Layer 14 of a small transformer language model trained on English Wikipedia (23 layers, counted from 0, width 64).
Take only the direct path to the model's output, skipping the later layers: a vector added to the residual stream pushes a token's score in proportion to its dot product with that token's output vector.

Output vectors of the tokens that the questions are about. A number n stands for n times 0.0085.
"standing": 13 28 -135 202 -57 -26 25 -9 -100 86 -42 -205 -177 -124 2 5 85 271 -54 -7 -77 162 -177 28 20 166 50 9 60 -110 181 110 177 -54 135 -199 -11 30 -21 116 56 -206 -88 -85 131 -13 0 -59 151 -19 -82 -48 -82 44 -66 -224 -116 150 -28 -74 322 -1 -17 -24
" Insecta": -156 -25 -110 247 47 -177 473 -143 -227 172 -146 28 -275 -139 -47 -28 127 66 59 -40 -15 309 -211 96 40 174 53 -21 56 -106 -246 195 349 -87 255 -112 63 -181 -151 -27 -103 -110 83 90 42 -67 -70 -184 81 -66 136 170 -163 12 31 -148 28 -126 124 -108 363 -116 -121 82
"friend": 48 99 -4 152 -109 -194 -113 8 -75 19 -18 -236 -14 -207 -175 -86 101 54 -122 -17 -39 113 79 284 11 260 108 12 62 139 -167 47 43 -148 121 -80 -63 33 -101 167 12 17 -154 -79 123 135 -69 53 -59 53 -149 6 -45 46 -135 27 -227 230 100 -82 227 53 -24 -53
"sex": -65 65 -15 149 -85 -140 152 132 -103 82 5 -19 -247 -65 -202 35 282 244 -6 43 -71 109 39 90 55 2 -2 -123 48 -38 12 118 -21 -288 42 -127 59 159 17 184 -10 -67 56 -160 156 57 -41 -9 -49 77 -227 -5 -47 85 -63 -101 -58 2 -53 -116 -82 61 36 53
"omer": 58 105 86 172 27 -77 18 29 -100 -65 -101 -138 -19 -47 -151 -25 146 34 17 -136 -78 27 -36 207 21 26 -66 28 -1 63 71 74 50 -125 89 88 -31 165 -135 16 60 99 -171 47 231 20 -60 -43 -186 -114 -88 -66 70 66 116 -65 -13 -40 -82 21 -23 -8 -139 83
"onomy": 112 -21 10 179 -32 8 82 151 -86 54 -81 -81 -84 -100 39 284 100 -70 -17 -4 -261 66 24 71 22 134 -12 63 172 -205 99 -59 154 -113 272 -120 101 88 -189 115 12 9 -38 -66 -80 82 -46 -127 -117 -228 -118 151 -3 54 76 -11 -183 -46 -154 -256 127 61 -181 217
"eed": -16 7 95 145 43 -146 -115 105 73 -45 19 -101 -116 -15 18 78 88 164 42 61 59 -58 -35 243 42 35 -12 44 9 -33 -96 -63 175 40 -60 95 115 -82 -125 141 -76 -70 -5 -79 29 115 -31 -6 7 -87 -13 -1 -77 31 64 -152 -277 12 158 -51 46 -154 -165 -38
"idae": 38 -14 122 138 -57 -105 64 107 31 -86 5 9 -60 -70 47 151 119 73 -36 -124 -189 62 34 70 23 -90 -193 66 -22 -161 99 37 -27 -63 251 -41 -9 32 -223 245 -161 2 39 78 58 68 -55 -78 134 -178 -79 -12 164 91 106 -139 -233 42 29 -185 118 -77 -176 192
"om": 106 152 -35 105 -25 30 -18 -108 -22 102 1 13 23 -35 -65 47 144 8 68 -30 -155 -40 26 67 14 44 -4 118 34 24 -41 133 20 -179 77 -43 -82 169 -175 18 58 -93 -193 -68 166 36 -34 19 -95 -53 94 -95 28 31 -15 -23 -44 -16 -153 -62 123 -3 -141 46
"ricane": 92 88 76 143 10 -219 -165 94 -64 62 29 -127 -96 75 -204 102 120 278 -3 2 -16 -101 -103 124 37 -40 -158 -167 21 138 10 -9 222 -232 287 -179 -37 104 -3 157 109 -161 -180 -125 124 49 -48 -100 -128 68 54 -35 29 -115 -52 -110 -135 -74 271 -51 299 -50 60 -48
" Fame": -62 97 -33 78 -37 -215 183 -54 49 74 -135 -142 -98 -137 -139 -52 127 93 -156 12 38 -67 40 262 68 -233 -93 -44 143 96 84 211 -162 69 154 -68 -78 233 -120 40 -39 -117 -144 -37 228 68 0 6 100 -86 32 -32 -142 41 -133 0 -370 216 178 -36 205 80 -129 83
" Jr": 15 46 127 33 -184 -102 159 70 98 -76 -102 234 15 -100 -13 114 78 20 -76 -60 91 -6 -50 249 17 -108 86 -82 9 -18 -114 -30 35 -11 198 -138 75 68 -11 5 -43 -29 -82 -59 85 -5 -50 19 -161 -58 -24 19 9 21 -112 42 -159 125 -34 -10 71 -58 -52 -15
" consisted": -4 -8 -101 164 -38 -273 -24 43 121 -22 -100 -13 63 -248 -96 97 150 0 -53 -140 -1 -51 -53 -74 25 -80 -56 87 152 24 -36 31 105 85 44 -45 -70 34 11 42 26 -86 92 -43 161 59 -6 -218 15 74 27 -76 72 -66 76 96 -213 80 -18 -23 145 68 -31 100
"iji": 125 44 84 203 192 -58 176 76 -108 -68 39 -88 -28 -99 2 156 -27 -135 -92 -60 18 -32 31 51 20 -118 -167 154 119 -113 24 99 289 39 -150 85 -102 107 -106 165 -58 -200 -218 -261 182 39 -52 81 14 -36 -61 -63 61 -45 -8 -95 -2 108 167 -40 121 -50 -127 -205

Output weights of attention head 0. The head adds the sum of these rows, row i times number i of z. A number n stands for n times 0.00098.
o0: -49 -165 -101 122 -149 -113 117 -48 -21 39 -151 -46 99 7 71 47 -93 82 -31 -39 96 94 -15 -139 -114 -46 35 -154 -12 58 27 94 -19 -30 129 88 5 149 -66 -10 -173 -35 24 -38 113 100 -36 84 4 152 232 125 115 122 103 -246 -46 -186 -81 -103 -8 -69 41 -9
o1: -195 56 -28 42 -3 193 98 150 67 -52 93 -224 -136 76 -78 125 4 -220 164 119 -253 60 132 153 -23 -283 -70 -158 82 3 90 71 -217 -73 59 14 52 110 27 41 -86 -34 -57 24 -51 -8 214 43 157 215 -210 -99 -26 138 42 -137 7 21 151 -334 -12 -30 -9 -52
o2: -124 148 -13 -91 -143 56 7 -27 98 69 96 -132 -19 24 110 137 -228 -238 64 -22 85 52 95 8 52 48 149 16 79 47 117 71 -58 -135 -49 110 -211 -175 -34 30 44 -35 44 17 4 -21 12 179 -57 -54 107 -98 147 -12 21 -212 2 -110 4 91 42 1 -127 42
o3: 118 128 -88 16 162 -127 110 -67 134 -113 -50 -66 89 47 164 49 -62 -30 29 75 201 133 30 73 44 -67 -17 67 -31 -59 19 8 -106 -33 -136 202 -125 125 -1 69 266 120 -42 -276 -246 -11 89 -106 124 -90 -88 24 -70 -152 -74 29 -81 -248 420 164 -32 -180 -165 -277
o4: -45 48 146 221 20 -46 -6 167 -121 76 68 -51 10 -115 -6 -250 130 81 -24 208 -86 -97 -112 64 70 155 -17 -10 15 -80 186 94 38 60 67 -4 120 53 51 -25 4 -196 -48 28 -33 171 -161 -47 -137 37 -144 22 -22 155 165 -138 6 -137 56 -101 -190 25 -126 -213
o5: 55 153 -44 17 35 204 -174 274 -199 111 64 40 103 157 -81 -95 15 -237 153 49 -103 109 -53 -162 -45 86 5 -36 -125 93 89 -35 -64 27 -23 84 -35 8 20 -103 -101 51 -113 -156 -118 -3 255 59 98 16 142 30 -235 107 228 0 -85 -105 238 -101 -252 -15 -34 -201
o6: 80 -139 38 0 30 56 107 29 -85 -286 105 -16 83 -61 -108 242 -138 -179 35 10 40 3 176 -199 -18 -338 129 37 93 27 3 -199 -90 111 -166 -112 -6 -143 -34 74 26 -94 240 43 -48 -124 -199 -43 314 -42 159 3 24 321 -54 180 -102 107 -72 -171 56 37 -32 318
o7: -45 -294 -219 -40 -84 -155 167 150 106 -51 18 -39 25 10 30 132 -71 291 40 -166 54 137 -51 110 -146 -148 66 57 69 203 -220 -45 -347 -53 8 153 -117 247 -39 170 291 77 15 -228 253 -401 -44 74 -50 2 -78 -56 96 -82 77 198 -10 112 53 -9 41 -39 -19 -197
o8: -67 -356 12 -79 170 -48 40 -162 -190 27 -125 -32 60 -126 100 161 116 -10 128 196 136 -84 -189 18 -26 -64 -71 -92 263 -27 29 -43 253 228 -125 -235 49 173 169 57 -103 -33 -54 5 -50 -158 6 -110 124 186 -90 22 -145 80 31 34 -74 -148 52 18 24 -30 99 100
o9: 87 105 15 137 121 -64 -89 90 48 -120 -110 67 26 -75 176 17 -153 -8 -34 -53 35 67 29 20 -4 17 62 -190 -159 100 154 -102 -148 135 140 -131 33 129 33 -56 62 0 142 187 -130 44 -203 -32 -41 -268 103 35 -220 -52 -152 75 137 -132 -16 93 -5 -21 -90 155
o10: 223 -95 24 54 -114 16 -106 192 -125 32 -120 -239 -309 -127 57 181 252 35 -101 42 34 123 -116 6 154 232 -8 -19 36 -86 -3 19 -111 -117 -241 194 -19 109 -12 114 -150 -71 184 108 -301 -85 132 -74 165 129 -18 62 -15 -33 85 31 -55 -288 41 166 63 -36 -3 -232
o11: 61 61 -95 -36 118 -33 -13 -276 -122 -46 93 14 102 65 -28 66 85 -100 8 -124 109 -94 -64 -37 168 -116 -203 40 208 88 93 86 37 102 -29 -168 110 -183 -295 -170 -171 82 15 43 -86 -151 20 -39 -167 123 -21 10 110 -76 77 182 23 286 -143 206 177 197 -143 -97
o12: -23 63 98 162 -28 72 -124 14 -95 203 156 -62 44 74 -46 -99 -34 -131 162 -7 -24 -24 -211 15 -35 -55 125 78 -201 33 39 -224 261 17 1 1 -159 -323 -116 107 44 23 -39 65 -88 -54 61 -186 139 -75 88 -83 -8 177 -23 -28 -63 24 102 -51 -170 14 20 293
o13: 272 96 -1 20 31 93 -158 -61 -42 -39 -138 -248 -47 -65 -114 65 -37 -57 114 -213 -37 17 153 45 -103 -196 -94 -73 -90 128 131 -57 127 -69 -60 -159 -88 199 17 217 -34 -55 109 -7 -84 -21 202 2 27 -40 -103 91 -20 63 262 -95 -84 -38 49 -58 254 45 -70 95
o14: 86 234 243 -53 0 -249 -6 114 -39 -60 -140 51 87 -297 74 231 117 -9 24 -78 51 117 120 -197 -109 -79 -3 -54 -52 67 26 66 -302 337 -83 -34 149 213 339 -60 45 188 13 0 -72 -66 -167 -194 5 106 124 -5 -153 29 -295 203 28 -206 -123 -138 -163 -19 -16 22
o15: 14 -45 146 272 -144 -62 -87 154 115 -86 90 17 -93 -103 29 97 -75 -178 -26 -39 -146 -118 56 -185 100 95 -233 36 16 -6 198 -34 -241 17 -161 53 55 -151 -128 162 -180 61 -28 147 28 -89 227 -15 -43 -32 217 -1 -115 -81 58 138 68 -127 2 43 193 147 -3 46
o16: -27 -256 245 29 188 -94 53 -213 -93 -32 99 -118 79 -21 160 18 -119 -89 -111 167 153 6 130 -58 61 -77 38 58 -154 -193 38 -140 -3 79 316 70 230 64 -124 -282 176 -74 -89 43 -12 75 -39 -35 -17 -55 67 -52 -125 11 -82 -27 179 85 -14 242 75 -84 -243 35
o17: 20 -272 -209 -43 59 67 -37 17 127 77 -115 258 8 98 -36 49 118 97 -25 -95 -101 -150 -180 -109 -30 160 48 -41 -205 163 -346 -46 -42 -15 -61 -268 27 -127 -159 62 -109 -66 156 -67 82 -48 -34 -35 161 58 50 154 171 52 18 238 -91 31 120 113 -76 -29 287 81
o18: 12 -10 -152 -183 -189 -5 -109 -102 19 -194 114 -52 38 160 -132 87 27 -14 -125 161 -40 -150 -53 160 38 -111 0 -8 -169 -213 78 -111 5 81 16 32 102 65 -110 -93 171 -227 -22 10 124 -128 185 300 3 47 -127 93 -46 -119 106 59 29 49 228 52 192 140 -182 113
o19: -59 -65 -104 -61 77 -182 193 9 113 -114 -99 143 -82 -53 -103 -5 -205 18 -9 -129 87 12 -38 -80 -124 164 -106 -105 148 118 85 111 186 -135 -42 -249 -135 419 5 -78 -125 -31 118 146 212 79 -33 414 59 22 130 56 -120 -228 52 -27 -116 51 -107 -219 97 37 -30 58
o20: 69 -167 39 25 39 31 98 26 67 -8 -157 248 -119 -45 -14 -67 -133 104 17 151 -11 123 -134 -111 -131 -1 101 -29 -2 12 -40 -244 210 -135 138 -209 -53 34 173 106 -239 110 33 -4 -218 192 -144 36 74 77 -145 -107 242 -35 161 -8 21 313 1 63 -476 -103 152 -11
o21: 113 -43 -83 66 72 182 -24 -97 -128 49 -60 -151 -229 -45 -195 331 -60 158 110 62 87 -89 -3 93 -51 123 173 -52 57 -142 -90 176 70 -193 -89 247 44 -1 -29 80 75 328 272 -225 -143 -97 -57 31 -173 1 -2 47 94 48 -17 -147 -141 -109 -293 95 177 -188 80 -81
o22: -45 320 118 -314 -74 179 61 -134 111 24 -237 -47 63 35 -7 155 -35 -315 85 -238 20 218 -10 -69 16 -212 188 -88 -77 4 437 -32 74 -61 140 -153 -142 62 125 -237 -173 181 219 -132 -68 50 164 -67 -32 -77 -60 67 333 -42 -44 138 -13 28 -317 5 24 32 36 -177
o23: 35 227 13 43 -199 107 -142 2 -191 22 110 55 41 -5 -17 -145 -205 91 86 -33 -38 -23 -87 -38 -35 -91 -104 -4 -92 -67 96 110 281 -255 -1 134 -81 124 -11 -12 -156 -128 -75 -104 133 -228 64 -66 33 90 215 94 24 -63 -40 159 -102 89 80 -53 208 -39 106 118
o24: -6 171 -9 -228 -89 65 21 -69 -46 -158 62 100 -52 64 -70 290 177 5 108 49 -160 -21 -102 -108 -45 40 -206 127 31 -114 87 122 157 47 -163 -114 80 22 40 46 -298 100 -151 -238 167 -157 172 27 134 0 -137 197 -11 133 -107 -9 -105 3 -100 68 60 28 46 -18
o25: 90 200 -21 -208 -211 -86 -82 -25 54 -12 171 -92 116 -217 136 -230 368 77 -70 -219 99 -70 -257 334 -198 -129 27 -100 6 -163 -18 -134 47 82 -118 188 -272 -49 348 -28 -142 -42 -94 204 67 -61 103 -144 -186 236 3 7 205 -82 49 261 27 112 260 55 -114 -78 86 -27
o26: -59 90 119 -6 -127 49 12 51 -31 -54 -133 -18 -2 90 12 87 28 10 28 -17 -88 -61 135 101 59 181 124 88 166 6 -74 -20 -30 90 -175 -194 -73 -20 210 216 -35 106 234 -33 -172 34 -202 11 -51 73 -455 53 -86 136 177 -56 -2 62 69 -200 -46 98 -273 -171
o27: -143 239 62 53 -11 -2 105 178 137 228 -33 -31 25 -141 63 -86 -173 -85 -62 -24 54 58 108 -74 -36 -84 -26 -57 -42 124 -109 26 -104 33 52 208 -96 35 -95 -181 1 6 -172 35 18 -46 -53 159 -34 142 194 57 -28 -136 143 38 -169 -125 253 15 -161 -207 51 -73
o28: -5 40 -119 40 -191 82 0 30 154 36 21 0 96 -198 -29 -62 77 65 -153 -255 8 -23 -143 14 182 174 1 13 -316 -116 1 -168 16 123 0 -123 -12 105 170 -32 15 24 151 -23 171 -13 104 -71 65 -31 -16 -43 -146 -70 56 189 14 -180 -62 186 36 34 -82 247
o29: 280 -58 -137 32 81 262 -50 -47 -101 -115 124 -71 28 0 -45 4 -114 239 155 -4 159 34 81 -52 22 33 184 112 -129 -149 87 -210 -58 -221 48 -48 -26 162 108 -256 46 -95 11 -101 -155 -74 -178 -87 150 27 275 138 24 -166 -144 146 11 36 107 -361 -200 -176 240 185
o30: -5 -107 11 -230 -27 96 0 -61 61 -188 143 -2 84 269 5 51 24 -34 93 35 -137 -136 123 98 125 169 67 -152 -176 -24 171 30 100 59 -120 -200 86 133 14 4 75 -230 -10 21 84 -132 -52 178 15 -97 -164 96 -140 38 -32 -11 180 -120 194 -238 105 31 -80 -108
o31: 23 -95 47 202 -25 117 43 -142 52 -212 138 -28 51 -16 63 140 99 132 -24 101 -2 -95 47 72 112 -45 166 -4 -22 26 -77 -14 72 -43 2 1 92 -358 77 -60 83 53 147 -76 -111 -141 68 -235 -21 -21 -142 5 11 77 -174 -90 -36 -27 -58 130 -3 3 -128 106

Each question shows a token from some text and the vector z that the head gathered there. A number n stands for n times 0.0044.

" in": -28 -194 106 -6 90 9 -119 83 -70 -30 -124 -6 16 37 -40 17 60 -122 62 94 -94 79 -136 157 -15 -58 1 -97 24 43 112 10
Pushed down most: " consisted"

" By": -97 -24 15 -51 122 -129 -55 -76 -51 -87 -111 -103 -62 231 74 -149 -52 -139 -4 72 -173 178 -48 280 67 53 88 -204 141 -16 96 -132
Pushed up most: "standing"

" i": -17 44 10 -75 132 -56 -49 14 -75 -22 -174 -173 102 -45 4 0 -68 13 -21 -2 144 69 -126 -91 -151 140 8 -67 63 33 23 20
Which three tokens does it push up most, strongest first? "sex", "friend", "eed"

" other": -98 -14 39 34 79 -121 0 1 -67 -37 -171 -98 62 53 47 20 -65 -75 -49 77 73 112 -29 52 16 77 35 -62 35 -9 -45 -83
Pushed down most: " Insecta"

"e": -7 46 18 -104 77 -165 -32 -33 -1 23 -217 -15 0 -16 1 57 -96 78 -14 -75 133 88 -62 -138 -62 207 12 -43 60 -88 -17 184
Pushed down most: "iji"

" l": 59 130 63 -56 -82 -71 297 -35 32 116 -155 -147 87 82 60 8 -132 153 147 50 63 80 -115 -48 -6 105 -18 -11 -6 88 -1 55
Pushed up most: "idae"

"0": 16 -38 115 -83 145 -86 33 -88 -151 15 -217 -81 44 35 106 -44 32 -1 -185 -122 -182 96 30 -46 -39 10 153 138 62 -178 -45 81
Pushed up most: "omer"

"f": 75 19 150 38 -21 -86 130 76 -149 -34 -46 -35 29 156 36 33 -76 4 -78 -219 -188 -19 -2 82 -58 40 19 77 -20 -20 -17 36
Pushed up most: "idae"

"itor": 47 -49 44 -80 120 20 -19 -38 52 30 -215 66 134 -38 2 31 -34 38 7 -109 41 43 -129 -74 -51 96 93 -98 98 30 87 182
Pushed up most: "eed"

" Cons": -123 -82 193 215 72 123 69 -76 33 -3 -126 20 189 -65 32 -22 25 -69 41 -58 -69 -57 -136 -130 -152 105 268 229 -138 -104 82 71
Which three tokens does it push up most, strongest first? "eed", "iji", "friend"

" of": -125 20 -124 -28 86 -134 -25 175 -39 22 -210 -162 9 36 153 35 61 -58 -24 64 -31 76 -72 66 15 -53 38 -84 133 -106 50 -150
Which two tokens does it push up most, strongest first? " Fame", "sex"

"ort": -13 -368 244 6 12 -119 53 -68 0 21 -232 10 52 45 208 -123 -40 -24 22 236 -240 259 -131 127 -13 -55 103 42 -2 88 166 -48
Pushed up most: "om"

" the": -185 -132 -62 -19 161 -52 -43 -77 -36 -63 -75 -201 98 89 22 -42 -68 -45 -51 78 73 203 -133 138 -120 60 0 16 36 101 -57 -69
Pushed up most: "ricane"

" that": -52 -212 31 1 91 10 -210 171 -99 -37 -108 -81 25 69 -18 -29 -11 -69 -5 54 -23 212 -187 163 -62 20 50 -115 111 100 128 -28
Which three tokens does it push up most, strongest first? "ricane", "friend", "standing"

" fe": 26 98 80 119 -45 73 115 -4 26 -20 4 -206 217 15 -40 -81 -62 137 267 -97 -8 15 -97 -163 -84 162 171 -35 10 -159 62 19
Pushed down most: "om"

"istic": 75 -6 88 -95 -22 -190 47 -41 43 126 -125 83 -9 18 297 -11 -238 83 -38 181 15 -5 -42 -85 -21 151 94 16 150 -17 -55 132
Pushed up most: " consisted"

" and": -235 9 -15 69 -106 25 -33 110 -22 -35 -87 -124 130 105 -32 -3 -71 86 -62 33 45 48 -72 79 24 -38 24 -41 64 68 94 -25
Which two tokens does it push up most, strongest first? "ricane", "friend"

";": -58 31 98 45 142 35 -36 -167 -53 -206 -222 -77 23 15 -65 -127 12 -103 -4 -105 -12 89 1 -9 8 165 47 43 -108 5 129 -11
Pushed up most: "iji"

" sense": -86 28 132 100 35 -28 -166 -110 -21 90 -202 -143 165 87 -5 -53 -120 -78 -28 65 -55 6 -117 50 -52 189 176 -75 43 -121 90 -77
Pushed up most: "friend"

"2": 5 -131 121 -172 131 -126 -14 -152 -1 -73 -208 -200 70 76 48 -184 41 2 -110 41 -305 238 -196 142 -9 -97 40 -81 82 -152 89 -73
Which three tokens does it push up most, strongest first? " Insecta", "standing", "om"

".": 22 -64 -8 -86 130 34 -318 -69 -20 -46 -6 1 -78 268 59 -50 89 61 -163 -133 -60 113 -91 73 -158 -49 51 -10 117 47 2 -31
Pushed up most: "ricane"

" 3": -29 9 93 -20 105 -21 -1 -21 4 -181 -211 -82 132 53 -112 -104 -72 43 -57 -33 12 144 -16 66 64 187 40 -4 -78 -119 61 37
Pushed up most: "friend"